Layer 5 of a small transformer language model trained on English Wikipedia (12 layers, counted from 0, width 128).
A neuron's activation on a vector x is GELU(weights . x + bias), where the dot is the dot product.
The model reads these tokens: "e" " or" " R" "ep" "ub" "l" "ic" "an" " c" "and" "id" "ate" " R" "e" "ag" "an" "," " th"

The vector x that enters this layer's MLP at each token. A number n stands for n times 0.11.
0 "e": -4 -2 -3 1 -3 -2 -2 -1 3 1 2 0 -1 -8 4 -1 2 2 -6 1 2 -16 -2 2 -6 2 -2 2 -2 -5 0 -3 0 4 -4 -2 -2 4 0 -2 1 2 1 -1 2 -2 6 -3 33 -3 -2 -3 -2 2 -2 -2 -1 1 -3 0 -1 16 1 -3 4 0 -4 -1 -2 -2 1 0 1 -1 7 4 2 1 -1 5 -1 0 4 -2 0 0 1 0 2 -4 -2 0 -2 -3 0 5 3 1 -4 -2 4 2 2 -1 9 2 8 7 3 0 8 -1 7 -2 -1 2 3 0 3 -5 -1 2 -8 -88 -5 2 0 1
1 " or": -2 -3 0 -3 0 -1 -2 -8 3 2 4 0 -6 -11 6 2 3 -1 -7 0 4 -14 0 -7 1 2 2 -3 2 -9 2 -1 -2 2 1 6 7 6 1 2 0 6 1 -1 -1 3 6 -3 31 3 -4 -5 1 -2 -2 0 0 0 -4 0 -5 19 1 -6 5 -1 -6 -1 -5 -1 5 -3 -1 0 2 -3 2 -1 -1 7 1 2 5 2 0 2 1 -2 3 -4 -4 1 -2 2 3 2 2 1 -5 -1 5 -2 -3 -7 11 3 11 11 -2 0 2 0 4 2 -2 3 1 1 0 -1 2 0 -12 -85 -3 -2 1 1
2 " R": -3 -7 -4 -7 -2 1 -1 0 1 1 5 1 1 -11 1 -1 0 1 -8 1 0 -15 3 -2 0 0 1 0 -2 2 2 -1 1 -1 0 -4 0 4 4 4 -1 -1 2 -3 -1 -3 2 -1 30 5 -4 0 -4 1 -3 2 -1 1 -2 3 -1 20 3 -5 1 1 -10 1 -5 2 1 -1 0 4 1 5 1 1 0 5 2 1 3 0 -1 4 1 1 3 -2 -2 -3 -1 -1 -3 -5 6 3 -5 -2 6 1 -1 -3 8 4 12 9 0 2 2 -2 0 -2 0 -1 5 2 1 -2 3 0 -7 -87 -8 0 -2 -5
3 "ep": -2 -9 2 -5 -6 -2 -4 -2 -1 3 1 -1 3 -13 1 3 4 -3 -9 -3 0 -17 3 2 3 0 2 1 2 2 2 -2 -2 0 -2 -5 -14 -1 5 1 1 0 2 -4 4 -2 2 -10 31 7 -4 1 -5 -3 -3 -4 -1 0 -6 -2 1 16 3 -14 0 -6 -7 1 -4 1 4 -5 -2 4 2 -3 -1 3 0 6 -2 -3 -1 -1 -1 -1 -3 1 1 -2 -3 -4 -1 -2 2 -1 0 5 -13 -2 6 -2 1 3 13 1 12 5 -1 4 2 -5 3 1 -3 1 -2 -3 2 -4 0 0 -6 -82 -3 -3 -3 0
4 "ub": 0 -9 6 -7 -3 2 -4 -1 -7 6 8 -4 -5 -13 6 0 4 0 -6 -5 4 -18 -4 8 -4 2 7 5 -4 -1 -2 -2 -1 -2 6 10 -2 -2 3 -3 6 8 3 -2 4 -3 2 -10 34 13 1 5 -4 -1 2 -3 3 -2 0 -11 1 20 -7 -8 2 -4 -5 7 0 -5 -1 -1 2 -8 -3 -1 -5 5 4 0 8 1 8 1 2 1 7 -4 3 0 -7 -7 -2 4 -1 -6 3 1 -10 1 7 5 10 -8 12 -2 7 9 -5 -4 2 2 8 9 1 2 -3 -3 -1 -2 0 5 -5 -73 -4 -1 1 1
5 "l": -4 -5 1 -4 -1 4 -3 -6 -4 2 0 3 -6 -12 -2 5 2 2 -9 3 1 -19 2 2 -1 0 5 -4 -10 -3 3 1 1 5 1 7 -8 3 11 -1 2 6 4 -5 -3 -4 3 -13 30 10 6 3 -3 2 -1 1 -8 1 -3 2 -7 17 1 -10 7 -6 -12 -6 3 4 5 -1 0 1 -1 -4 -7 4 4 3 -2 4 4 6 0 -1 2 -2 -1 1 2 -1 -1 3 3 -3 2 2 -3 -2 7 -4 3 -3 5 2 11 11 6 5 5 0 -3 -3 -5 -1 1 6 -3 -2 7 3 -7 -79 -8 1 -6 0
6 "ic": -1 -2 -1 -3 -2 1 -3 4 2 -1 2 0 -1 -10 0 1 3 3 -8 -4 -5 -20 0 -5 2 -2 4 1 -5 -8 1 4 3 3 -4 -5 -4 -2 3 -7 2 0 -2 -3 -2 1 1 -11 30 8 -2 2 3 0 -1 2 0 2 -4 10 -2 13 -4 -6 1 0 -15 -2 1 -3 1 -1 -8 6 4 4 0 1 -2 10 1 0 4 -6 1 0 3 3 -4 -2 0 0 -2 1 -2 6 4 4 -4 -6 5 -3 3 -5 11 -2 8 9 -4 7 5 -1 6 1 -1 5 2 -4 -3 -3 3 -3 -9 -82 -5 8 -4 3
7 "an": 1 0 -4 -4 1 -1 1 1 4 -3 -2 -5 1 -7 5 0 2 2 -7 0 -4 -17 -2 -4 -2 -6 -2 0 -11 -14 4 2 -1 4 0 3 2 -4 -1 1 0 -1 0 0 6 3 5 -12 25 5 -6 1 -1 0 -2 3 1 1 1 0 -4 19 -3 -10 0 5 -8 3 -3 1 -1 -3 -2 -2 2 0 0 4 -3 6 0 3 11 0 5 1 1 5 5 -5 -8 4 0 2 3 5 5 0 -6 -7 -4 0 1 -7 10 -1 11 11 -1 5 4 -2 3 2 0 2 -2 3 1 -3 5 -4 -6 -83 -5 4 1 -3
8 " c": 0 -5 -2 0 -2 4 -4 -2 -2 0 1 2 -3 -8 0 4 -3 -1 -8 0 -1 -16 1 -4 -2 -2 2 -1 -3 -2 2 0 -3 3 -3 0 2 1 0 0 5 -1 1 -3 -2 -2 0 -9 30 1 -5 1 3 0 0 1 -5 3 -1 1 -2 13 1 -5 1 0 -8 3 -5 1 1 3 2 2 2 4 0 3 2 6 6 0 -1 0 -6 -2 -3 -2 4 -6 -8 -5 0 2 2 -3 6 -1 -7 -1 -3 -2 -5 -1 9 -5 9 8 -4 2 4 0 4 0 -1 1 0 -4 -1 -5 0 -1 -8 -88 -1 4 1 2
9 "and": 0 -5 2 -4 -2 -3 -5 0 -7 1 11 -2 7 -7 0 1 -6 2 -3 -3 -1 -15 2 -1 -10 1 5 2 -9 -6 -1 -2 4 9 -6 0 -4 -7 1 0 2 6 4 -7 -3 -2 -6 -15 26 8 -3 9 -2 4 0 -5 -3 -2 -1 0 0 8 -9 -8 0 -1 -5 7 0 1 0 5 1 -1 1 7 0 2 -2 6 -2 4 4 -2 -2 0 3 -6 7 0 -7 -4 -4 0 6 0 4 -2 -2 -1 1 2 -4 -3 12 1 13 13 -2 -1 2 2 4 0 -4 2 0 -3 5 -1 5 0 -2 -82 -10 1 6 6
10 "id": -7 -1 5 -7 1 2 1 1 3 -2 7 5 -2 -10 0 2 -4 -1 -7 -1 2 -13 3 -3 0 6 1 2 -7 -8 -4 -5 -2 -2 -2 -2 1 -1 3 -1 10 -2 -2 2 2 0 -4 -11 31 6 -8 5 -1 -4 -3 6 1 -3 0 1 3 18 -6 -13 -3 -3 -7 -1 0 0 -2 6 -4 -1 2 2 4 5 -1 9 -2 3 6 -2 1 -3 -2 5 0 -2 -8 -2 -6 -2 0 1 1 4 -3 -3 3 1 3 -7 6 4 12 10 1 1 6 -1 3 4 5 6 0 -4 0 -5 4 2 -6 -82 -3 2 1 2
11 "ate": 3 -6 1 0 1 -1 4 3 4 -3 1 0 -1 -9 4 -1 -5 -2 -3 1 4 -15 3 -10 -2 -3 -4 3 -1 -16 3 0 0 0 -2 2 -2 0 1 5 0 4 -1 -5 3 2 6 -9 26 4 -2 3 -7 -3 -2 3 -1 2 -1 -2 1 14 -9 -4 0 -1 -4 5 0 1 4 -2 3 1 4 -3 4 10 1 4 2 -2 3 -1 -4 2 3 3 8 -5 -6 4 -1 6 -1 0 6 0 -1 -1 -2 2 -2 -4 11 1 13 8 -7 3 4 -3 9 4 -4 0 2 0 2 -4 3 3 -7 -85 1 6 3 -4
12 " R": -1 -7 -4 -7 -3 1 0 1 1 -3 5 3 2 -9 0 -2 -1 1 -6 1 -1 -12 3 -4 -2 0 0 1 -3 1 3 -4 2 -2 1 -2 0 3 3 2 1 -2 1 -4 -1 -5 -1 -4 25 4 -4 0 -2 1 -2 2 0 1 -1 5 -1 15 1 -5 -2 3 -10 1 -4 3 0 1 1 3 -1 5 0 3 1 5 3 0 1 1 -3 3 1 2 2 -3 -1 -1 0 1 -4 -7 6 2 -3 -1 5 0 -3 -1 8 4 12 9 0 2 2 -3 -2 1 0 -2 8 3 1 -1 4 2 -5 -90 -6 -2 -1 -6
13 "e": -3 1 1 -2 -2 2 -4 0 2 -1 4 -2 -4 -4 3 0 -1 0 -7 3 1 -13 2 1 -1 -5 -1 1 0 -13 4 -4 1 4 -7 0 -2 -2 2 3 3 2 -4 -2 2 -1 3 -4 28 2 1 -4 -5 -2 -4 -4 -3 2 3 -1 -1 20 -4 -6 0 -3 -6 2 -2 3 2 -2 1 3 5 4 -2 5 -3 8 -1 2 0 -1 3 3 0 -3 4 -1 -2 3 2 5 -4 -1 8 4 -4 3 3 0 -4 2 11 -1 9 10 5 6 5 0 2 -1 1 0 2 2 4 -2 2 6 -3 -87 -2 1 3 -8
14 "ag": -3 -2 -3 -11 0 -2 -4 2 -6 -4 4 1 -3 -10 4 4 -7 2 -8 -5 -3 -14 -5 -1 -8 -2 6 6 -7 -5 4 0 4 6 5 6 -4 -7 6 0 -2 4 2 -7 1 0 1 -16 26 1 0 5 -6 5 3 -1 2 1 -5 -2 -1 12 1 -5 1 2 -5 2 -1 -3 0 0 0 3 0 1 -3 4 1 5 0 2 6 -1 -3 4 -2 -6 10 1 -6 -3 1 1 0 -4 8 -4 -2 2 2 3 0 -7 10 1 9 10 -1 -1 2 0 3 4 4 -1 -4 1 0 1 4 2 -3 -84 -3 2 4 5
15 "an": -1 -1 -3 -4 0 1 -2 -1 4 -4 -2 -1 0 -6 3 1 1 2 -6 -1 -5 -15 -1 -3 -2 -3 -1 2 -8 -14 5 0 0 2 1 2 0 -5 1 4 2 -1 -1 -1 8 2 4 -13 23 5 -3 2 0 0 2 2 1 1 1 1 -4 16 -1 -8 -1 4 -7 -1 1 2 -1 -3 0 -4 0 1 -2 2 -4 6 0 3 9 -2 3 1 1 4 6 -2 -8 5 1 1 2 3 5 -2 -3 -7 -2 0 1 -5 8 -1 12 11 1 8 6 -2 3 -1 1 0 -2 4 -1 -1 5 -1 -4 -87 -7 4 0 -4
16 ",": -4 -4 -1 -3 -1 0 0 0 0 -1 0 -1 -2 -8 0 -2 2 1 -7 0 0 -14 4 1 -2 0 4 -4 1 -9 1 -3 1 1 1 0 1 6 1 1 1 1 1 -3 -1 -1 2 4 25 8 -3 -1 -3 -1 -1 -1 -3 -2 -1 -4 -1 12 1 -2 -1 1 -5 -1 -5 1 1 -2 0 1 2 -3 5 -1 0 5 0 -2 0 0 0 1 -2 0 4 -1 -3 0 -1 4 -1 3 -3 -1 -4 -1 5 -2 -5 -2 8 1 11 9 -2 2 4 -3 3 1 0 -4 1 3 -1 -2 3 3 -11 -91 -3 0 2 -5
17 " th": -1 -3 0 1 -2 2 -6 -3 2 1 -2 1 3 -8 0 1 -5 1 -8 0 1 -9 7 -4 -1 0 0 -3 1 -2 1 -3 -1 2 2 1 3 4 0 1 -2 4 0 -7 -1 2 5 -7 25 1 0 3 6 -1 -1 0 -1 -2 -1 -2 -1 11 4 -5 2 -4 -3 -3 -3 3 -1 1 -3 -1 0 2 1 4 -2 7 0 1 1 2 2 -2 4 -2 2 -3 -3 -3 -2 1 2 -6 1 2 -8 -2 -1 1 -4 0 9 2 10 9 -7 -2 4 -2 1 1 -3 3 2 2 0 -4 2 0 -9 -91 -4 5 2 3

Each question shows the input weights of one neuron of the MLP. A number n stands for n times 0.011.

n37 (bias -0.034): 19 -11 23 -14 17 7 36 0 -9 17 -7 7 -18 29 3 -26 -1 19 1 -13 42 -34 -28 -37 7 -5 7 12 8 15 -68 19 -5 -7 -31 -14 6 16 7 3 -7 -29 -2 7 10 35 6 30 -11 13 -15 25 -30 -18 30 -15 19 -38 -5 -21 -10 4 -9 -23 3 -12 -9 -13 -14 11 -7 4 -6 -2 10 -27 35 -6 -20 11 -23 24 -8 22 7 13 -29 11 1 -18 -2 15 -12 8 6 4 -19 -2 37 -35 -2 5 21 -47 -19 54 -4 -22 -23 21 18 12 4 -10 4 12 -21 59 15 -32 10 1 1 15 -15 3 29 9
On which token does it fire most, and how strongly? 10 "id", at about 0.17

n334 (bias -0.043): -4 -32 -7 -7 -14 -26 34 -17 -23 41 7 19 22 -12 7 -5 7 -5 -1 0 17 -1 -38 33 -5 -22 67 5 42 57 -29 -18 -22 -52 -45 -22 -28 51 -17 -10 -22 2 -4 -20 30 6 -22 17 0 -7 -16 7 -20 -11 -27 -8 -28 4 -24 -28 -7 -18 29 -10 17 -33 9 -23 -15 -30 4 -12 50 16 31 -33 1 -10 -8 -9 -10 -2 -12 14 29 -10 -41 -7 -36 -49 37 23 9 13 9 2 -31 19 -16 1 -2 -24 16 -2 29 0 -5 -12 14 20 -9 -12 23 -3 -24 9 17 -1 44 -20 -6 14 -3 22 -15 -30 -10 4
On which token does it fire most, and how strongly? 3 "ep", at about 1.7

n207 (bias -0.050): 32 52 22 -5 31 -7 -13 0 3 54 -13 11 28 0 -21 22 -15 24 7 5 -2 8 18 15 -17 56 27 51 -3 13 9 -32 28 0 5 28 -17 2 -21 -29 -37 8 36 -35 1 19 -42 18 7 14 -52 -9 -22 0 -2 5 6 28 29 9 -6 -7 4 6 17 -7 3 20 -1 -33 -18 32 12 -16 -1 33 -3 -20 -6 -23 -53 -15 -43 -11 -52 -29 19 -11 8 -1 -33 11 1 -13 28 30 -5 -27 27 1 -28 -1 -6 14 21 -4 6 10 -30 10 22 -30 9 13 -30 7 -28 -17 76 -17 -20 -14 11 8 -10 -1 14 32
On which token does it fire most, and how strongly? 9 "and", at about 2.9

n509 (bias -0.048): -43 4 -29 6 -1 1 -18 14 -3 3 -4 14 -15 5 -2 -12 11 -45 -6 -5 9 -18 -6 1 -2 -15 -2 8 1 9 18 -12 6 0 5 -18 -51 15 8 27 5 -17 -34 23 46 27 -21 13 -10 23 14 12 -52 11 -38 9 -13 21 14 -42 -38 29 9 4 -7 10 21 -1 36 11 17 -1 8 9 0 4 -12 2 -2 1 -28 -1 -21 -8 -3 -24 -60 3 15 3 5 -22 -3 23 -8 16 43 -18 -1 29 -9 -26 12 18 -26 4 12 5 40 -17 5 -9 -15 17 -6 -9 -23 34 -8 15 3 40 28 12 -9 -23 -23 -12
On which three tokens does it fire most, strongest first? 13 "e", 5 "l", 3 "ep"

n424 (bias -0.039): 1 -10 -40 42 -32 -17 -32 -23 -10 -6 9 23 -2 -1 6 22 -7 -13 26 -18 -33 -17 -9 30 -28 -29 -5 21 -24 23 42 -4 -4 16 4 11 2 7 -19 20 1 -14 32 13 48 0 -1 -2 22 -75 -11 30 26 30 9 -20 9 -24 10 39 -38 -5 3 22 -5 15 15 9 15 -5 -8 24 40 34 -2 9 -21 14 1 -6 25 11 -13 -2 -22 -18 -25 4 18 -24 -15 2 32 20 49 7 1 19 -11 13 -58 -25 -7 36 -5 -11 -15 -11 -27 -6 2 -6 -8 -11 28 -15 1 -3 -22 -21 -23 -2 -13 17 -6 3 26 27
It fires most on token 8 " c"

n444 (bias -0.046): 37 -23 11 16 3 -8 24 -4 19 -4 6 8 6 29 15 -12 -17 2 23 29 27 -16 -23 20 -47 -15 5 -12 17 -15 -11 -52 12 4 -18 3 4 21 4 -1 28 -10 1 -41 24 25 20 18 2 -14 -17 -1 17 -17 22 -35 -10 3 -8 24 -14 -9 -29 -3 -9 -38 4 47 -50 -1 -5 -27 42 -18 33 -17 23 -8 -32 -26 -10 -6 -6 38 35 -2 -17 21 8 -18 -5 12 27 9 10 27 -41 5 19 6 -58 -23 -28 3 6 -29 9 -19 -34 13 17 4 11 1 -2 -41 33 8 10 -25 -4 -14 -11 13 24 11 28 -3
It fires most on token 11 "ate"

n460 (bias -0.034): 19 10 34 52 -25 -14 8 -13 25 -27 -22 31 30 12 -11 -11 -14 17 9 9 1 -4 -12 8 -22 17 10 2 -18 16 7 18 7 -8 -6 26 46 23 -44 3 -4 0 19 38 24 3 34 5 -4 -10 8 -17 10 3 -27 18 31 17 19 4 -58 27 41 -4 16 49 26 -15 -2 -31 -35 0 61 27 -1 39 8 -25 -26 -1 12 33 3 -21 -9 5 -4 -1 31 -50 -14 21 22 7 2 27 13 3 -27 0 -22 20 17 -26 8 35 9 29 20 -17 7 -4 -2 36 11 14 -6 10 1 -13 -19 21 28 11 -2 7 42 3
It fires most on token 7 "an"

n93 (bias -0.035): -4 43 -24 -15 24 -9 4 8 6 -7 -13 23 -12 -1 -6 4 12 56 5 -5 -22 -17 -20 1 1 74 36 19 30 37 -20 44 -11 -8 -36 -30 -31 5 -16 -35 -12 -7 -1 -13 2 15 0 5 7 12 -29 1 13 14 6 18 31 9 43 -5 -3 10 -14 -4 11 -2 -20 -9 3 -32 -22 -15 -34 25 -1 6 8 -34 -13 -12 -23 3 -25 -27 4 1 -21 -4 -21 -10 16 7 -13 -3 -23 -2 1 21 17 -15 -14 15 12 -26 -5 -8 17 6 -5 14 -10 -11 16 20 -1 3 -16 -11 16 3 -14 -28 45 9 -19 26 -33 32
On which token does it fire most, and how strongly? 6 "ic", at about 2.4

n237 (bias -0.012): -17 -13 5 9 28 -2 -8 8 -23 9 15 10 16 -23 23 15 -46 6 -13 0 -7 18 15 -15 -25 24 5 -31 -5 67 -1 9 6 -5 -33 31 46 30 3 7 -11 -13 11 15 -15 -18 2 10 4 -55 12 -36 22 31 -19 3 22 -33 29 -16 20 12 7 16 9 -9 7 15 -22 9 -24 9 35 -5 -6 31 -17 -13 15 -8 9 20 1 -11 9 24 -13 -2 -12 -8 22 6 27 6 18 -10 -5 -15 -22 -3 -28 1 -5 22 -7 5 22 21 45 16 -28 16 -1 -23 -59 -7 50 -12 1 -11 -7 -16 2 9 4 5 -25 -16
On which two tokens does it fire most, strongest first? 2 " R", 12 " R"

n166 (bias -0.073): 0 -5 15 8 36 -2 9 26 13 9 -59 28 12 -3 -21 -1 0 -4 -4 -2 -17 5 -42 24 -22 15 10 70 -3 5 -14 -40 4 4 17 1 34 -11 40 10 29 2 11 -33 -8 19 19 8 17 8 -1 -52 -64 -4 38 12 -2 25 7 20 31 9 -26 -30 -15 8 -10 39 -54 -1 17 -3 11 -16 -3 18 54 -21 -20 -42 3 18 13 2 -20 0 -20 -22 25 38 -6 18 -20 -54 12 22 -11 -19 -1 3 7 20 -21 -5 -21 7 -19 20 -19 -38 -10 15 -24 28 -6 -18 -12 16 41 -4 -9 36 43 14 18 5 12 7
It fires most on token 14 "ag"

n320 (bias -0.030): 8 8 20 33 10 -11 12 22 38 25 -6 -18 -9 0 -8 -26 -13 46 -3 -18 44 3 -42 -3 2 49 37 -1 34 -22 -4 10 12 -8 29 -9 19 18 42 19 -33 -10 0 7 9 54 36 16 -5 -6 -9 9 -44 -3 -10 6 8 -44 34 -13 1 14 -13 0 8 5 28 23 10 23 -23 -1 19 -36 46 12 28 0 -9 -11 -15 2 -14 17 5 11 -12 -4 30 10 10 17 31 2 -3 49 -23 -11 6 -6 12 0 2 -36 -9 17 11 2 4 11 29 8 67 1 -19 -17 9 -19 22 -9 -10 13 -9 7 23 -38 -28 -3
It fires most on token 11 "ate"

n291 (bias -0.036): -9 -1 5 -10 42 -18 30 -13 19 -22 5 22 -28 14 9 -9 -25 -35 19 -37 11 9 -28 -5 -41 -2 29 -3 -6 21 4 10 -1 27 -71 12 30 27 60 -1 -5 -16 -11 18 -20 -15 -5 12 23 -7 -7 4 14 -9 33 -4 -28 50 17 -20 -7 3 -19 -2 5 -75 21 22 -73 -27 -29 6 -23 -25 -7 10 -8 7 -10 -2 -18 -24 19 22 20 -31 -40 26 -32 -23 -2 19 23 16 23 8 -11 -16 23 2 -51 -3 20 -1 7 -18 -12 -18 -17 0 1 -11 6 7 -24 -1 -7 6 9 -49 -9 33 -5 8 13 -27 -11 70
On which token does it fire most, and how strongly? 8 " c", at about 0.26

n310 (bias -0.040): -5 7 2 2 -1 5 12 -7 27 9 5 28 -33 28 -33 13 17 21 -16 -14 9 -18 -37 -14 1 20 7 50 -9 -7 -33 24 0 4 -32 2 13 7 8 -17 -16 -11 38 18 34 58 -9 5 -10 -10 -23 -6 3 3 -2 10 28 21 5 19 -41 5 -19 -32 33 -14 -10 14 8 -38 -38 11 13 8 -12 -3 17 -24 -41 -3 10 16 3 7 6 -17 -29 25 26 -10 -5 53 4 -21 -3 48 -24 -1 37 -26 -20 24 25 -41 -16 42 -4 14 18 13 7 41 12 6 11 -3 -22 -2 33 -10 -5 5 19 11 -9 -12 -5 37
It fires most on token 10 "id"

n439 (bias -0.031): -9 12 6 -7 13 -21 -14 2 13 11 14 18 61 -7 -29 4 -26 -6 4 -23 32 0 -1 12 12 8 -1 33 -34 21 -12 -14 24 -22 -18 -6 -24 -1 29 -17 4 -7 5 2 0 39 7 10 -13 -32 4 3 -16 -13 -22 34 24 -45 -27 18 3 0 -5 -20 14 11 -18 5 29 -12 4 25 2 -34 2 6 27 -16 2 7 5 7 -4 12 -23 -41 14 17 29 24 -11 -19 -45 -62 -14 9 -14 -7 27 -3 -5 38 3 -29 -21 14 19 7 -14 -13 14 20 -20 18 16 31 6 -1 25 6 -5 -12 7 9 -29 20 17 -3
On which token does it fire most, and how strongly? 10 "id", at about 2.1

n508 (bias -0.054): -33 -6 -3 -9 4 -25 -19 -11 -2 -13 6 25 1 -8 13 -17 -9 5 11 28 -18 -15 5 12 -27 18 6 4 1 -16 -12 -38 25 -2 -5 -31 -21 59 12 -19 -43 7 10 -2 -7 6 24 36 9 -9 -8 -34 -13 32 -11 25 -34 -11 15 -19 4 9 -2 -6 31 25 5 -17 25 -9 -33 2 23 1 23 -7 -3 -16 -42 18 11 -8 21 31 -10 -18 -6 26 12 2 1 8 -15 -10 -12 42 -25 -5 55 6 13 40 7 7 13 -13 0 7 -4 10 18 -3 4 -23 -11 -34 14 -2 22 -10 -3 -5 -21 22 19 -2 -6 -8
On which two tokens does it fire most, strongest first? 0 "e", 16 ","

n189 (bias -0.074): 13 -11 8 8 -32 8 -18 -31 -8 12 1 48 -38 -11 -18 -2 35 -4 -13 14 -24 -10 16 3 9 14 12 35 -3 12 -15 -1 30 14 -28 -27 -34 11 -12 -13 -47 4 71 21 4 36 3 23 -4 6 -3 -24 21 -10 -48 -4 -13 5 14 -10 -33 -13 0 -11 24 -38 6 -5 15 -22 33 28 58 19 20 -15 8 13 -30 17 -27 -17 -13 15 16 -65 -6 2 -11 34 21 1 -15 12 14 14 -11 -29 42 14 -13 -25 19 25 -11 -18 -8 4 25 1 30 24 -1 -34 -54 -29 -11 18 1 -14 -21 1 6 15 23 -29 0 31
It fires most on token 5 "l"

n463 (bias -0.043): -21 -10 -29 -19 -6 -17 -11 19 25 -27 17 20 9 -3 -17 -23 -5 25 9 6 -30 -5 7 -32 16 7 25 13 22 24 22 21 50 -8 -11 -14 14 10 -2 5 -9 -32 -12 3 1 -14 9 17 0 5 -41 -26 -14 11 -19 41 34 12 33 10 -8 -6 7 16 1 39 3 -1 -29 3 9 -5 -13 25 25 28 30 31 -27 3 -14 -43 -34 6 -46 23 2 9 -15 -21 19 9 -2 5 -23 3 12 -8 -7 21 19 50 -19 5 10 19 5 20 21 21 14 -15 -8 15 -3 -6 44 2 -2 6 -1 9 24 14 21 -7 -12 -20
On which token does it fire most, and how strongly? 12 " R", at about 2

n363 (bias -0.051): -1 -23 -23 -15 -10 4 -18 -5 11 10 -6 9 27 -24 -12 -41 -14 28 -9 31 -13 4 2 6 -11 6 12 3 -6 38 -10 -45 18 -23 25 -41 -13 17 17 -20 -40 1 9 -42 2 -2 15 27 0 -22 -45 -41 -17 33 -29 38 -1 -23 34 -4 -4 9 20 31 -2 12 7 21 -15 13 7 9 52 16 35 32 17 -6 -8 -15 15 -29 -34 19 -6 5 -1 -1 -8 26 18 -21 -5 10 -12 -7 -1 -19 22 34 7 0 -25 12 18 -4 -11 -5 -19 -9 -7 17 -12 -3 -18 -22 26 12 25 -10 -15 -15 5 10 2 -38 1 -32
It fires most on token 12 " R"

n81 (bias -0.037): -7 39 -1 5 -3 0 -9 -19 17 3 -22 -5 24 -7 -8 27 -26 27 7 18 9 -10 -37 -36 25 -14 12 18 8 -8 -3 -4 -16 15 -8 16 -12 -7 12 -8 -18 23 -25 -4 27 22 16 12 6 24 9 4 19 13 -28 -15 13 -28 53 -40 -28 34 6 12 16 20 8 19 -23 25 28 -13 -18 23 -12 -2 28 -3 -24 5 -17 34 -22 64 23 -18 -12 -1 0 -15 16 1 9 -1 5 -18 31 24 10 34 24 21 -32 -21 -32 10 -5 -15 38 -24 14 -7 -8 12 25 30 29 -2 20 -37 5 -10 29 7 8 12 -1 1
On which two tokens does it fire most, strongest first? 13 "e", 1 " or"

n250 (bias -0.027): 10 20 10 -8 -1 1 -1 22 6 -5 20 13 -4 1 -12 7 -11 -1 16 17 29 8 -39 -5 -18 -1 -2 8 -6 -1 46 -5 11 -1 -21 15 -6 -15 15 3 28 -26 -2 -14 19 -35 -1 -8 16 0 -13 24 -11 -4 49 1 20 33 -14 40 1 14 -4 15 -2 -23 -15 52 -24 -25 30 28 -33 4 14 30 5 -18 10 -9 0 11 -3 14 -1 -4 -3 30 5 -24 -12 7 30 -13 23 -16 -5 21 28 12 -32 -13 -32 21 6 -36 -15 -3 -6 -21 -3 -23 -7 17 21 -7 24 -8 42 -4 -13 5 25 6 -14 25 -36 -4
On which two tokens does it fire most, strongest first? 8 " c", 9 "and"

n51 (bias -0.058): 23 -16 0 12 -8 -10 5 20 -12 20 -27 8 4 10 -31 7 -51 20 -17 37 25 13 11 -1 15 6 -18 -5 30 25 -33 -7 31 19 11 -23 5 31 2 -27 -14 -22 40 -21 -6 -10 37 8 13 -8 5 -1 -29 14 -36 21 28 -30 -6 9 -30 -10 30 -2 -15 22 -4 38 -5 37 1 2 31 15 6 -2 44 32 20 0 -4 -20 -34 -6 -52 2 13 19 14 34 13 -26 11 -11 -7 2 19 -2 10 -25 5 -7 4 36 -17 10 19 24 21 -33 14 29 -14 35 -9 -13 21 38 6 -35 6 21 4 13 -12 12 7 7
On which two tokens does it fire most, strongest first? 12 " R", 2 " R"

n212 (bias -0.035): 23 10 -14 13 16 -3 22 21 36 -6 -10 16 30 19 6 5 -5 15 -6 16 -13 -2 5 -2 -10 18 -7 21 14 -13 -9 -22 -11 17 0 17 0 20 -5 -15 -26 22 -6 -31 -9 15 -16 11 0 -4 -38 -16 3 12 -1 -4 -1 9 0 -2 -29 8 -7 17 16 -2 -9 -9 -24 -20 -15 21 11 34 7 -2 29 17 -5 -30 -2 -54 -17 -9 -19 4 12 49 18 5 -7 2 6 -15 9 45 -37 16 46 6 5 53 -18 -12 9 43 -13 5 -12 3 0 -12 8 47 -1 10 -19 0 11 -15 -21 31 -12 4 -10 12 32 2
On which token does it fire most, and how strongly? 11 "ate", at about 1.4

n18 (bias -0.050): 2 36 27 -3 38 -13 -31 4 -5 0 3 13 -49 -5 -21 43 -27 51 13 -27 2 4 -35 9 14 4 19 4 -13 25 -10 21 20 7 22 17 -1 0 21 14 0 24 27 -30 27 -10 14 4 9 -28 -2 -6 -35 -15 -12 14 16 9 -18 -1 4 -2 35 13 -17 -2 23 0 19 0 22 31 11 -4 -6 15 6 -6 -12 -18 -6 8 1 -7 -25 21 -20 -8 54 15 8 -46 19 -6 24 -5 27 11 3 -5 -28 6 11 -20 21 14 25 1 18 -34 -8 1 12 2 25 -35 -57 -6 8 12 -28 33 31 17 15 12 33 41
It fires most on token 14 "ag"

n408 (bias -0.044): 24 -26 -47 30 -25 4 32 -15 -9 -15 9 17 -10 23 25 3 27 32 31 8 -32 -18 2 4 -31 -2 26 12 -11 32 -17 -8 -8 7 10 39 1 1 -34 -6 23 2 11 -1 30 14 9 15 2 25 -5 -50 -49 5 40 18 10 22 52 9 -48 35 42 -14 18 16 -4 29 -8 -26 -44 -17 31 2 -7 -7 -8 -76 -4 -17 28 12 0 15 -1 -15 -31 20 19 -22 -12 30 18 31 17 -25 2 -52 26 12 -16 -8 51 -6 -3 -30 -8 -4 -1 1 -18 3 34 17 7 -4 19 -6 67 13 -2 9 58 15 -14 1 -7 14
It fires most on token 4 "ub"

n404 (bias -0.062): -3 1 6 -8 15 -12 -21 -5 -5 -1 4 -1 -12 -26 5 13 -8 -5 -14 0 -6 -23 1 -4 2 -3 8 12 -4 16 12 -4 16 -9 -13 -6 -10 -1 -4 15 -3 4 9 -10 8 3 19 7 21 4 -8 -4 -6 -9 14 -6 -9 -3 8 -2 3 18 -1 -20 2 20 -12 2 2 -2 -2 12 6 -13 4 -1 -2 -13 -13 13 10 0 -10 6 -1 -8 -7 7 19 2 -11 4 -4 -23 1 -5 1 3 10 -3 -6 4 -4 -10 15 7 12 14 -4 -3 10 6 10 2 -11 -16 3 5 2 -3 -12 2 -2 22 -2 -8 -3 -3
On which token does it fire most, and how strongly? 4 "ub", at about 1.1